Layer 6 of a small transformer language model trained on English Wikipedia (9 layers, counted from 0, width 128). Numbers have three digits each and are written without spaces.
A neuron's activation on a vector x is SiLU(gate . x) times (in . x), where the dot is the dot product.

Input weights of the MLP neurons that the questions are about. A number n stands for (n - 500) times 0.00096.
n6 gate: 260444600612324443326610560685728323722613760538518515507529528473518685672448636481431712438327539575508418325734407352448377632470622344585711466481370670381683738412466376376661592477612263537492367323462153640401424570534656541610297417533598354232523500439433329604401590610489527588815463492489518633380587518534353293644630436631504462606455626293522325478440511380453559584523
n30 gate: 608406679407540357541604067407439376351655439238458569430515433232566222547422589678607273327488460629540484669573402396407390616449554396639347528637414541560685302448484168405581504571586552309540384524464481515143568554761496236500749536504610441214654659596390504621528437432558734438569508644660515596614282477377678574730355575593508572464524633531763414580457437385574601473377
n32 gate: 450303510670301620667552770343581435534610644317503398422452650639315380546388572432484382432324514595564437326317395490405546532392630611435628443368352606254497543345454530556487362543477591533628483700547689429480721701524544708448551500487455309516397397456454329425453391513610524461480604621500532638377385503483460493297569365459500533673453490493441620353346325351704474374540
n64 gate: 671611582566455637574602657614354366655524554444655624626566500319390444548607614574469464473677504607585556353520496363559349543626366378492381782570548846688531472382724460388559496440436316460312460287328685386533597300443458660395369332720218201849484327553373382607374377662566430500303492463476457268348438640604456555713572751521476403448625726831724757446476564332558520504520
n65 gate: 625482505405481383390348568502577532540619572470567569395464390402493631376551509481534599489626476445470539555597505446521435532491427467516453692500394493394543425448454623628523606388654491456495427455578619486547439491538406477559578593532458479454516572632574643495420484460446547344491430542472475500474534590454669477457456687495449439579540534363439735455431396458500573425540
n77 gate: 687328396293444566429605542428523476507507432577342621678554628254367486324692537707466583250409489614500559455553476630500428486517466563517465553550565539504432622310458410643355405685566451527281518578507538357451500510638696559480532691735677614531469535292648458400370521703230536662440208560538439638579634612298441308414528669457319580469444466374544636510497687458478490286570
n85 gate: 756452324584496283546592484817414484454439593463650449436377479697520734391540352538635665270541755690570386569612407484259504154371500698364375645275540542670349553455208431439683533345395537419587562508383344380537599388392427476341649292544567516714590328343391714404455561414730646500479341608573516463697331464516361191464476346391361307287233745652472521692641581439504416528545
n95 gate: 720476579475553573496382540373424536258633533528227403484272648661740480160707445500418436547569595780537664428582409606504340563484615423465566516768301322586339625504556472403406393448308516536492285661624401508255301697541360528520582516453477520317306492663568761607823416537242484512599260549620653426492212539504581818405672528421665338658415281579547542430392368500726480437439
n97 gate: 303438488699488586448523449703195344460551391547658676458329643472671219627681248376342396466391146693425508577524561488316577451477721421477353500560488364417416562539411251695455500461685354316449524464476351447374327553536310570526421721481545457435395445650577618918334446402421420765365527532419659547316312557617745577492477496460457578359664565508485633739435546430601416500293
n133 gate: 381621544629755575544316398569604512676122642398401424431435335415512311504481554275340504550386492667587461153548306488419504619396538417654460516524434472348297594202351629300607496579535348395292595689596423573659413730444326258439428359627368344438528433691508476532731414472473660676665324484372519564476436611641547241554547574560524650579338504635438763734387602394394535458256
n135 gate: 224378408508610537351610684357756434485474666474373496639496551830555421619367526580438685565594806474394415189584485308673307675688390568588439736603696239496398575636537493489485432616485386515603462546542566668447587489496556600518633317500489556433429684731356458439473441496602561707489296625437464568496172631399339522452678530596560380639402448654606477274563530638426588573361
n164 gate: 419405606700438481606564485500517496484653334634411345714571367488556523595254339606278511467504308587423280447605210488673299485376624446444469418574455390551496584477344141427623236400420527425302515664492451481263535384333601439537687279601724284413496324508394616629736462488504621552687496469629262597516685600733366752594413568520580327611423266444507555401417549362381485616604
n173 gate: 574462567319547485338248735213479406469446321589225407745597326579538454622679508559522804392616504435547427462637618442345355380159489512323332539535572583766511604395622792415388566669576508557590585449516659650687713395434688515343570630662607634629673373496546461453632473601485575579476260605546339406445611601515343670515557473547596311357388386700447512452527393350516700399589
n191 gate: 692517440542535524369551382531614527395573500552340626649382464504753340510268568507326510406348553538298397421549490663483178510296442392395402349585551581412544649556428424562554195476603605517201709638391575463542423422398399297409440393446543479524718455552493591617448486378500638574556561503507493409688650581314507701446408329380507545531698405527794404560391586652385537534476
n206 gate: 193482504537504295774457727536472457578529421408705652561472700552504500486565289489543587447672537312533376163369435474482301411612557515571455612676558646597571262537660620306361329592674318352600279653698543260430736539411541355525455566453577337449379522482308574586585355666362455429246550396605518537624341432595573525601572377523555346452500359540525602662540573558702518461445
n208 gate: 504542332624524500440485625611638588639590432375451406305496660712264484427662561739440565632582576342311608330655508492634276470542622614454734437707485336524439520370527267251477726547627674685349520675524550523500512557354262492663595321492695330623367492539639272452480485300526548390468519567731451516560440379500578465274789399340547551426480531615565520635276407161261305382312
n235 gate: 575330504388476324492553637661306363536441625422598624443523631440584347345323576604477689417402265519469674550536631630508183508450382362603726579472408464694496504342395699360682286652485504554548673747667504409456598173773566535219508504527766434589683469599500354556212740421769528390484287354485561579452447708508473550346434682612368543574578442615626516560600310395601489606606
n241 gate: 445331444500738572528460640557695537704524500514632447564437371392550804659493507524427577569476420780445547510337510411567530540527490369317597469455574535486596425393466435568487230585483694456417493253698303433486569271431567365477597483500788520665422288724530665490569456315593385543451390224517447503570454593493537580295433473392639428401476718597527563614618558354620493420497
n261 gate: 543621332457159563629545656578685315380525261382394431339508403556734627587297389608325583451390384542631433267307832602471750725529689530521616359728670483393471542526508429395708325816562496127483415483620558463594445463585421379553496596446844634446588365742587424685398396564573642525230307513421680500530472733773412248438633558487609449492682305587484561645238567525421529615563
n269 gate: 632492371562694467646504480348464540566374206089414320444318445542714414327311512512453380555394521375320565484392420696424581496352440479587376318288496388475571427508371646199528537276593417472533336363786436508335332337591454569299479395524613815476634414648617607708525532537441268445550433496657539455567437587541492424484194456662869582692643456712468337535649427642699149449443
n287 gate: 604454404473476560439578633592460396415797699470564468510587465636555550441523699459458513506633354385711351355493530507386503610376630460324625422697697541486682610689629553483422608483671486418524343500544686357503614484493610295481497537542318437556354607463447507697601358540461276604605646493516746426616583474507331651579349444394340463624724700690448466519441444424438438513437
n6 in: 618549431594332542391359465677484548719532773581579429386466340659431727577326358514514427418242785843642507423493413461275507661490497372438457457460448413435466571400595345341397636380563461451708610352536441503643397538446696461524446556569514381416549436636402482489529476585620547455572593210357435482377493613507419434705416433453518387706638587601472587561493532729353365221652
n30 in: 604380493544651407438615432535429389554464709354572418381310407493583500507472256544404377490464420486532327539623360568399419465420486622646435366649451373558562589450641518429621486525479500290702443275329350288331360500698450348510532387702408422475724539353570453420468507282531427521398490752546566288117411424376433563615514560733599864407504391521549346688539504472566455400343
n32 in: 652424698484547457417575256602555447433450548639522478523459026457526473584405300421440668519380425485461550595555724426614596365811447243523449402575675547614489299441650512327406418662359582420676539386449523515566605515512659450373555296436596657504593601461496628626461416294616535403547492512729788586615548455327758709568325653409284574314608606496477468674664588662239440744724
n64 in: 342512533512455524582559383520637465365637430359504604567254449479622432599567425307640484562428332325350560464303666565445615492382704626539704284160373352569332303711484480376578704460647806096688484644582512410614524645496326464722541396712577564651600524532540788557492587367204705418602551553797539435216454469636440417599544556414243472419593425334296529434476460668354488390415
n65 in: 416752351612493599730368530565507487776570773523535615526561365344645483408431238710625516628364399484380631520581581510412582558419468443565742302493549585604484513520572484711429356262428574598658733605375445607359540403607335497670440569571395625663705351416552373419477513507484375584594532467520407691622497417520441529513497421564635424460483666545464480621591457477600542532540
n77 in: 733500641380462617595446700388462665356424354497307520385527500433487531616327426620547435323297634565538500483644483694419589406398436403302535325423510320402701576416349473514671552586575416419626652697528611275507632500577474363530580551551566637606552666270360590468308592673517489604465282612384580535454590814448524432598766507493541365500465497368564454460708521452411392567631
n85 in: 246370571672644485425504551736408411570416481796345732532592404481532584410403550597677241553580425619460518673400263559607731472525604555514374600504666511607212317566736507300535559266572407669481573504466539582533445507382582529582304547464507428525595621607453563597574301390514329507333653688450458419444335454413351367511666504526540537434775543285636635581677605620352604425650
n95 in: 256425686222240549461529602448587389393817411591522271437397563627518432429548696191445429354610531369447369437554615561559440577537629584493270546704474488373750353733440511436419339508612328507538659388411415681569561710749376478581642474644359418552511500492440439461634369447368458526292426523530390550399282416440711259444526481512794553398659403670393302504396421718402482529602
n97 in: 299449447565540396423624360664487648678504336544638469457395575300411424673779208716504500604504419736428338614532394412531626380617344355426375621512421459492597759472480421790678654600429407445512372268321098364327348512435541346608338504625664559551401500279559596598556583280380427647447543492547658488365204423532695355539366642508500448436440680410477578702296306468583430295700
n133 in: 392504602523556482474381227540666493478611287552518340525357531451590725624471406432368398511282662639452346544635449218381540586391569600532354500410576330406489518753716393621529429552668635416668582523583428478481596586537323416489500360341320273460500548582412526677854529545593579357372432325715629604387536436415309438630697493432537888563663605583568485648453321408297529478541
n135 in: 370545461368285356581448424511667441477553582485471536392706822395759789729466400376511463672477581575603481406562388610489500393563630378541423562593560325385304345343440553474603512394421312511442443454628567581439489445546731462544631470774529515725466652515346638608600695534353597640740592684463478519585164688583387385452695586589451519451401519723474758638339688368347556729625
n164 in: 504409439443423492721313508586663504638380657460523685492325500234523660654816496443639615484388455373432520587370677536355429477708672540508496467312595553317726364569583388516570386692559553453711186663569680539496315562893549599473455663394477333622676364613369456402528579468492369391724368322417205492484238582300225516508528528492739689492484555445242488584575397612409516212544
n173 in: 446665523383689603228411401474596530616607547458794504649611648407530584549646522527364523529393395357492655538519257561496353496466563270626724647519462379658533428508326697413622523724771693466145561682411560340473519370196643285611411515571423572384682569558658412574458436584600236315484541396519644496336507482716470679515414594586352511481584234455556684526613485261425567567550
n191 in: 691419466587658348492456385642578467632619653377489546660283387367623586570581471303550353518578652698444603478500427336558574532394213429689357647545562439421337314556515419470471658422375421500530291735523282449564481645421497482489406367765450342471708299391636545625541783444547303406598478665467493605660393291452411485690595537260467250299280566675660588407397467656488500529593
n206 in: 271302682585393386659382458571546297673640488106416383663596603454566621515351441562482530647326415507447459264685448435541504632366463320433612746504451612588408508615684572296375661379612723474623424442554637204519489397477710508463596568670406294418402409416410282512580350740390369522442389561545684404558398404568609444660564560496485644261496649403519633594433470609653789459508
n208 in: 543528482590464577536400521507446528221408609366364585483647430270576585563316218658582649333465403799518392577461587514541566521462390418644536450590361439650712532518636714479452414465472354441514281367457300291439394428575566395749500489342368612479423644710733571489745479429551539538525603575569609461435822568465437531483358367457388461564514424462682424675608503504456627343644
n235 in: 741275618298357578321464798416681489481314535433291758442471520580758519600584522470367518428422656677313504629523482635445397355423620402507606636401405580530605604474496507481402458440537560463568298648682693529406609435436601563587466415482593751408667306259592414344553596500460652551485747500460323681569507471704812445496434297283533597653485614416576519211478459582457405475336
n241 in: 400333327624511684395375710669666417276423621739567412453596616519428511544406475508553420333496373380618737369608554692367540507291242430367687653646362417493314511296383515537600426548584347471407256384481309729559511561500286708550418449364496507427438316682554430406611340618493661397317471645482432374598606489559705399406464682647632614563633381540600451683507456559675619471419
n261 in: 407643543727430339488433576620517903581603453275544717451426612367340469576583571340711526408481438602900538545753586416481319289564474569589624508251560492574284508554462504576541423508572442508446320516500590448601412321724450534270244679597540311590328756407523485531454515488411270608527444589364404670508474448435481534492440458465310550577684466515530701306636307268437612273439
n269 in: 428437427542443515207666678611658338711368531349453358393504453600460409485295784635533332548345469399257560679404448386356392566574423595655270366819552512646441662550298346489489642409440370459485519442685592452359538434515684650364615485511543541165594591420410591596324489454295431581654427855444507523500573573635575656426444605504760557402621559415585446645653612410574400676375
n287 in: 428416529478475369420562493476519541446528493419425398639645452634697599507409735370719448558465334612457416588532521621483591610455711379414460464410584641935562606629398405525291669295539310469633681561691587472475639390565490345723421539476510482490397450261794561305539489482486449579536783525374596307558476428638581451594510528395652535351663298514355686554636486511452434655596

Each question shows a token from some text and the vector x that enters the MLP there. A number n stands for (n - 500) times 0.0072.

"a": 522492540432494395416424559482768336384597599637443524220588407480512543430430555434775536506550520522214426401573355532375573627570187431563327647621573674492573347527484511309394688691408447605401694512553573427488353498558355528573589567565416504489514437617471616542246529335393398469444390421559498503507639591407600411543290578491441520600388525354338499413534366384466482536470
The most active neuron and its activation: n261, at about 0.34

"ry": 479429655404369496545393555621696635314486637543463548498602317494723715461552329348670526498464572583486495517443507423438622398429465423418528521518456543495842364285501543453464631724679519659539675472414507360566493392439447629425471555592581703481616643495411584459380577376520386670363661522450339728346391360545331449432294533566553593475392476385479527522544441490683555516390
Which neuron lights up most? n173

"l": 495485578593500441571509507482651294603625445492530452302392544373509625694497247660545442395436455448427521311744508459426612571596657428398485552613274413537544486403423493596314511571453504407709485490609566528401481441363371496374626504695281400526606519369444597471508408515684661361346572440518387540352305716519375495334571645599526584650380424247770567359515485513508476533698
Which three neurons fire most, strongest first? n30, n135, n164

"y": 549393521421478586482453570634684663190377447502650671492511447489670547444545361388608436414450608421365575438544513496429625500331499431477380614639515531498694419379611361521424621593769427679706486500489411269565348309497410393636461619434450522416728464479466647516652674480421629569529639374635535576472458308436515511342444574489423613716526550410395590405609334402638558484611
Which neuron lights up most? n97

"\",": 526375427673369547573598466473697722437477526411456565397621405413640535497558414401603661340380644363541467430508604348685468419443621501659409691536539425360488521509840510370522459550467454628485498500374584466487543556336600591684624431509418625530572615641508523335519605455401362446432648385527407680471437504467550603339272649631620424739554371326608544622554473296673490515554
Which neuron lights up most? n135

" the": 581501463555559520663527633364891471389459486606407511535581421486479521547538550419482422383387599379510521513630481546485521467513618500480344483624488560410518629423626397438576568392360474445506506520494441454759375500444546513535639533531406509385601513523334479392486763508588498417369521502519482579321351472503550491260212523426455481522685447511418538472555590339578502410524
Which three neurons fire most, strongest first? n206, n97, n287

"A": 579530467555508472614436599506760531272469476724529464550409327354597452422575616480377512383366500332429316642657625646439445407558616575432417505691408517441652508587594371524485415371438363600372666686486632423674623526597528526418593426492373658573518752500443569429494540403511381503340528404405350576568503611636544426384534611655515553451702444546291428506561542552642437425526
The most active neuron and its activation: n77, at about 1

"ization": 465409480471531565657413676456708825311506498452534599563608498485629614319599434376574316603439547419529556404566323251334598508388625413494457541578414522466499446519579301311464670694530548570538652491493405502524316410534313471597407704494593629517500434594611691513441680296617467570465534423603494504394388338508499409352406524481508660422567595252583515590654429375620549700545
The two highest activations, in order: n97, n241

" and": 460553393521408541412356372614709529446466539597528634502739515532343509500444408303677325604550586601548345555590339597502487380553403708448389560692587543426566539495511603346542462276414482581352532491442367320554512506304404527500720556500480693573626540460356565529636482456395380403517616443522530507388578623419693401399150515477452509625433414450362726407612355574518407680541
The most active neuron and its activation: n85, at about 1

"le": 485523583605457536554597268557593492520468440440316629363430517394519508428398506671533344388559358368298263513696546670360404572508497377560444470542520527436786322606505498645189469634595403549548285706468483657422494490234399536435508547682305630534596410511403574367657598395579438460465560321500436514475291313538276504543610562548499554598396452497388531445490486354650531299452
Which neuron lights up most? n30

"red": 660524460470506501600529532478620680621391568358542674587588534465606589554578421317403474401623392489277410542792453375555435519500336693521474796457512462396613423367608546435348395702644625370681704476481630713505470360451445562425413428615487588441651496400354561456508529516457623292510672393682369549450412543396444432289421340409384503498589393440662447563626402401562603396380
The two highest activations, in order: n235, n173

" other": 374358495524570520534463637443773595399396600677465509591611338399506585648694608455424536568472540331643624503675577499485427336588707507360468610607527657348575429461537414501433623484458493546539422565470506342587421481447471559427675575579446600427715553422346434320548692550498523476452622574699490676331348512368514505397293668640382458442669481470525576508599648567623553534610
Which neuron lights up most? n173

"ou": 655510559616397487620385524569567474423506545637422490542272464366503735405551553508469392598439547569292539319458569497500325600552378582364465243790453616416698363618471606537453431542562543481536644658367594531558283323382394669518606593602638586419661248682288562514461509392536688497571421467523383624461354452614333460581574497422306448532501391496672532491576573651486541429286
Which neuron lights up most? n191

"\n": 521490451642555371561846471564835620534511357504469547499602396418488622534573472381475395631405553450435729531679455525583455422408676438650495496642510453352463472462454438482540532400583426403505462644590510338579536631516608627557685499695313576414481542668482584353480523439516418448337525457366574568411313401392519588475366396637502458554553506466550507549642401427593396471545
The most active neuron and its activation: n269, at about 1.2

"'s": 543440611468511480695404657356755540407436620631586711605575387462462574323472472349609441366357511387572407580631548482607483402419544692457273467475444482350657443462691404457601620402432382572369518566495451556754541562349426602568558573358334495468565637562435453504386610575480372490430538435586466676387557545538580532233346499603590685374590587547364531557540469491600554535574
Which neuron lights up most? n97

"e.": 478591361608611537571630364473828511423478410493476416491633396405617536511464499458578471649422687322496502503608410436668493488360615458521468544556536509316491493575679427382574514449464333530497511531522606308662255626412695564613715553655499521512501569686592662341460517490516416326373580494361455491447387477396470575471371571634434530556716578511552543430635445272607454482509
Which neuron lights up most? n135

"e,": 561458545541345503612539307444756577468520387463506582338472471404548668590594625474642584454418702493515410400530508415583579496473500662532397574529602573389508479539737558319557512580528525607612639461338665423498320482263506502628652581487479577569657472731478613360399467311381514569388663360548404547411402421457511423427209616547563419678495398337486510536626443244600540465513
The most active neuron and its activation: n287, at about 0.25

"or": 551471584490520539491360478618707632473349467493704610396673343480497745391713508392540461588490718449521529590513467371462719517407475453295324682610631606445556279484671497438438630626632477620564671517548409533512329411473475509524555625547443501522502505508420600422445571338410552641374569462659553604470376251489392550289380610478623639616330429367483557742578353521618480603408
The most active neuron and its activation: n85, at about 0.75

"ast": 497333394606473512525420374323512646434675502460518472460597425424501682606631572479498434547546516368384375765454401487221563640383649441438463499586505461732553470421422431506434485397732496664675629646721540714522508454418386478544439581562547474475730575606352601325758470554399474526267630247692326590583307382309282522380402694628512522385467465435536470384476527527450599316488
Which three neurons fire most, strongest first? n164, n173, n65

" prot": 638302564750443508576525520481585766440640503400468509553649316549558609503578518458458410555319253455308465684740557620636611401411280507425516573417453539244686464409613446546421534489599549457667482649704553528698539341457513512514594373388618570505736336540351529466557446433579594427645337281669487497573630555356445538475448579442503408561527443466464686634590602537498479573560
Which neuron lights up most? n164

" 202": 647477347575567443570583373260503510542590578370580883431404277538525401563612672497559384575536489504448515618484517615600420475412644471382474596717363599450539554410423406521519429422689482490679441462547563606345430343525215653568536322550535582506539670524427449555553664249525458523458481362450432587546371392432453677538334415747414574531547500409496564774561621468671610849513
The most active neuron and its activation: n30, at about 5.1

"pr": 549585653719483443698523479461560648592529452596542616348432467454519622504708290706590597347398419378412469378664565611540749510520325381445538421385459361465704374478442487418421440686520489538579495653578692494432537410492438513382591510722349525505557587636346841265607251480404566402390505336609428570431533781594337492489422606470593626483449446304566482527495639529459514586516
Which neuron lights up most? n164

" sk": 558410556692648551514459539551568527281588516511664667516568208401507520546628756381651637404549506534486450451549357618524482548286201490499415533415636590323699438482544532652581566592586404295631517482487614420558412444540576496635633601610383529416607418445470650621388373492613536507453562502598437836489695491551447707344437583464390256626652476439362611520548359510534498543674
The two highest activations, in order: n173, n191

" them": 603434558490634483607356322484652535303513703635479331517513318425517534516541537515529421382456518504562473703536629365424458358442428473521521373581568634351625505442568378536371597585437563482763575504465608455579590467407284659507602537430528692467759508679359579456525512383530507557284529433585409567186586405510265388454366759542410497631478440447348590644470388265498657402614
Which neuron lights up most? n30

" an": 536512574678579394632433473605710543484403566726508545420461454456529416695543395493477525166274425420437590584599438414708583467642431446450436419621470660472413578463688445483458474409321536448559401751406621525788450394337569654580550533489341597473547453365501518429526683418467526383524565502572436661381676486554445501311337461570452407481638490491432596640591522436655655377426
Which three neurons fire most, strongest first? n95, n164, n32

" in": 549237338486475353422445725516712432373527580643466401475570255390460441486507556506550564656382419344624329799634439564582473329523594647515407506545547567535604655493614372490441432330445387457606445538601638476779452492368532566507598321347443697478633694439534484556477534418346392389484511342586419566511365487566432440532563548609505503559590464285466494667512557576652407350575
The most active neuron and its activation: n269, at about 0.57

"ld": 479386532566542345653490313614658389458603620552452356359734505468490674464459552532486412453620580272437549540724422578597471392372675377391444633464548516327523316369649679467383470387536591495751508550441393499498580520386631523393603435376412643398627530641272525252685385471465635401367561418464511525733232423493348498505431449507570574470540501635394633487460417263687647498508
Which neuron lights up most? n206

"ally": 330460463453452688548514814403671591325437550504507571658605363346451427342444434345599438245291632412585412266717712406488387556449586583433569419672390607537561248529583502436442581314650460664642391568651515426417343378445501584564474579594369573585656624463580713460460454440430517494428616438488396603350316384629443458412352435524476536491530497453508596430604496384556588497632
The two highest activations, in order: n206, n65

"H": 553587430602502408573587519501756610382565767537387506491610329372506418491578569416417527408424561450339462430642593621539441442479475528446453662538471468414431469665553425645632551497462438639532579671572682497708490528633507470309629297488317602449446664421551709438489488496437303530464564526586412624670562534725602491556419554490554472530413362521319445572439610489717547659628
The most active neuron and its activation: n191, at about 0.67

"ann": 641491442561484372501428560478641402745487599606545694389463463414393340477410552468650601283661485476371528615541359397327438560464223580551672721496426445410535454470309478621205536607540487520414576420620739462552484385576404679391556323393388547330511434676318569526491359620616463234458469377557497503407584630545489385505156460526391559454414571537433718409502448517553483613576
Which neuron lights up most? n235

",": 495351488521368536573416622425679417368561561417396612291612351383703553355681445302540571556402610435451349503553620537539623446468556647543443568598518464487498517466865478297479542477626452650468533483428529352597484565334456518557573495456473662596624598501431630384556609486537337621509661333573482506453583547427718532585191574645470433615441347194536673508590505526566562679454
Which neuron lights up most? n206

" me": 448732504568425491537529431602528589494479483479468618442593421428695508439496400356775377360446457500457385499562451563650339549352398423459493618480687481551623403479718464578464656466640351577421477727531691652571585363369279743666655446600349521539594441470440656471544458219517417456315479456683472640450478416610368612349590580701329355618719428491567619514437424334695409402439
The most active neuron and its activation: n64, at about 2.4

"ing.": 500577409553562496603667300446780465391512372451562427444659395451567586567470529470580498674367707346468466494597414401680527470353597440575455507592618473272431462497645515381546497519446331536477528584483542310680289624421746579632691629638473512499383507697576681375479513524500406450388604515363411543461475491397452575408331605669405554511719557500567535467649423300559498556497
The most active neuron and its activation: n135, at about 1.4

"ar": 406635472517555457563504518386716431635436620588408609546525418437583662484787442405639467413532660498422451427662638436401690533644350599540487650627583615446674456478600470411425508530650575371648639435523419624482324465460496547509539647870492553376539351572417576534537420437502595513520534348688515754622527504542430405592501545317572641671462256489582613731595515606536381489455
The most active neuron and its activation: n133, at about 2

" form": 426379395512710456746411500392716907542482401576577451453646401385439587432643506359497366359531444441663547564606464308445352431555455582455594509595397523303463388484522475642499557601596507621638451466605614653552340359515288616603602646406476641501455440537478545502462523317474466386496583444701546564417395302540528447244571602433465444495805546376647606606501475425635554440487
Which neuron lights up most? n241

" t": 415447479542513413603569509461758626454604503406452399554461290516445594530656462401602518605563473479435526476603488466509516551539580532304520573564632541380590612499613438804607616372409434678559587644415576639670308301497431516402565543622544531349597582534509593533360484398488609365365519488581654630456700348433612608322317447374513271564599310473738540544486502540630516555515
Which neuron lights up most? n191

" inter": 537494663575546518567434621628658628415409573558502670591525340474355482482647529319479475520370426488440367524626312469663435352462605570431517425410467741353706362410720365633537580573624451527679414568576604430630486412525414613652640322708497393340499525309487475450463489462681589561489433279574348726606632525395420527583441724592404344488460431460674596617551496599651631364536
The two highest activations, in order: n164, n77

"T": 570448488558561473642465496464769741444591748535367488531448280479449580535580538278389599469432526448451458570618525622584555533480504503440580666535503540299471571609437264697527529367507254697473659702421565559636480482673508421376629411450408623399574685445567558484579524325471415559377533529425456673675546435645508531546438531464535388399515348564499563615526609592562539460605
Which neuron lights up most? n191

"a,": 598365384440337505539432539535696398333582504417455598208635382420650529382631562294600523510490680550434380488536539541546598504548418579513279575598589673522535424477831513379515544515644459637462513475421487390464525511338513569561600548442543595542553567589486598449466580391484347589457525317664449592480497537348722433529188539613514415619445392152420629456598476343537718517464
Which neuron lights up most? n133

" any": 409471308514692516544462615294661520428395513641578405562407420329514651580586530579596490475302551443493568386639519461620470467515476381400516549577505644501582469554480388429438611524305435668507491514491569471643555384407530534558652305481348536428541528346424344299536758565564514514597436558696535761263258522284469426433376604697331465445849519541498658499456542584618564399539
Which neuron lights up most? n135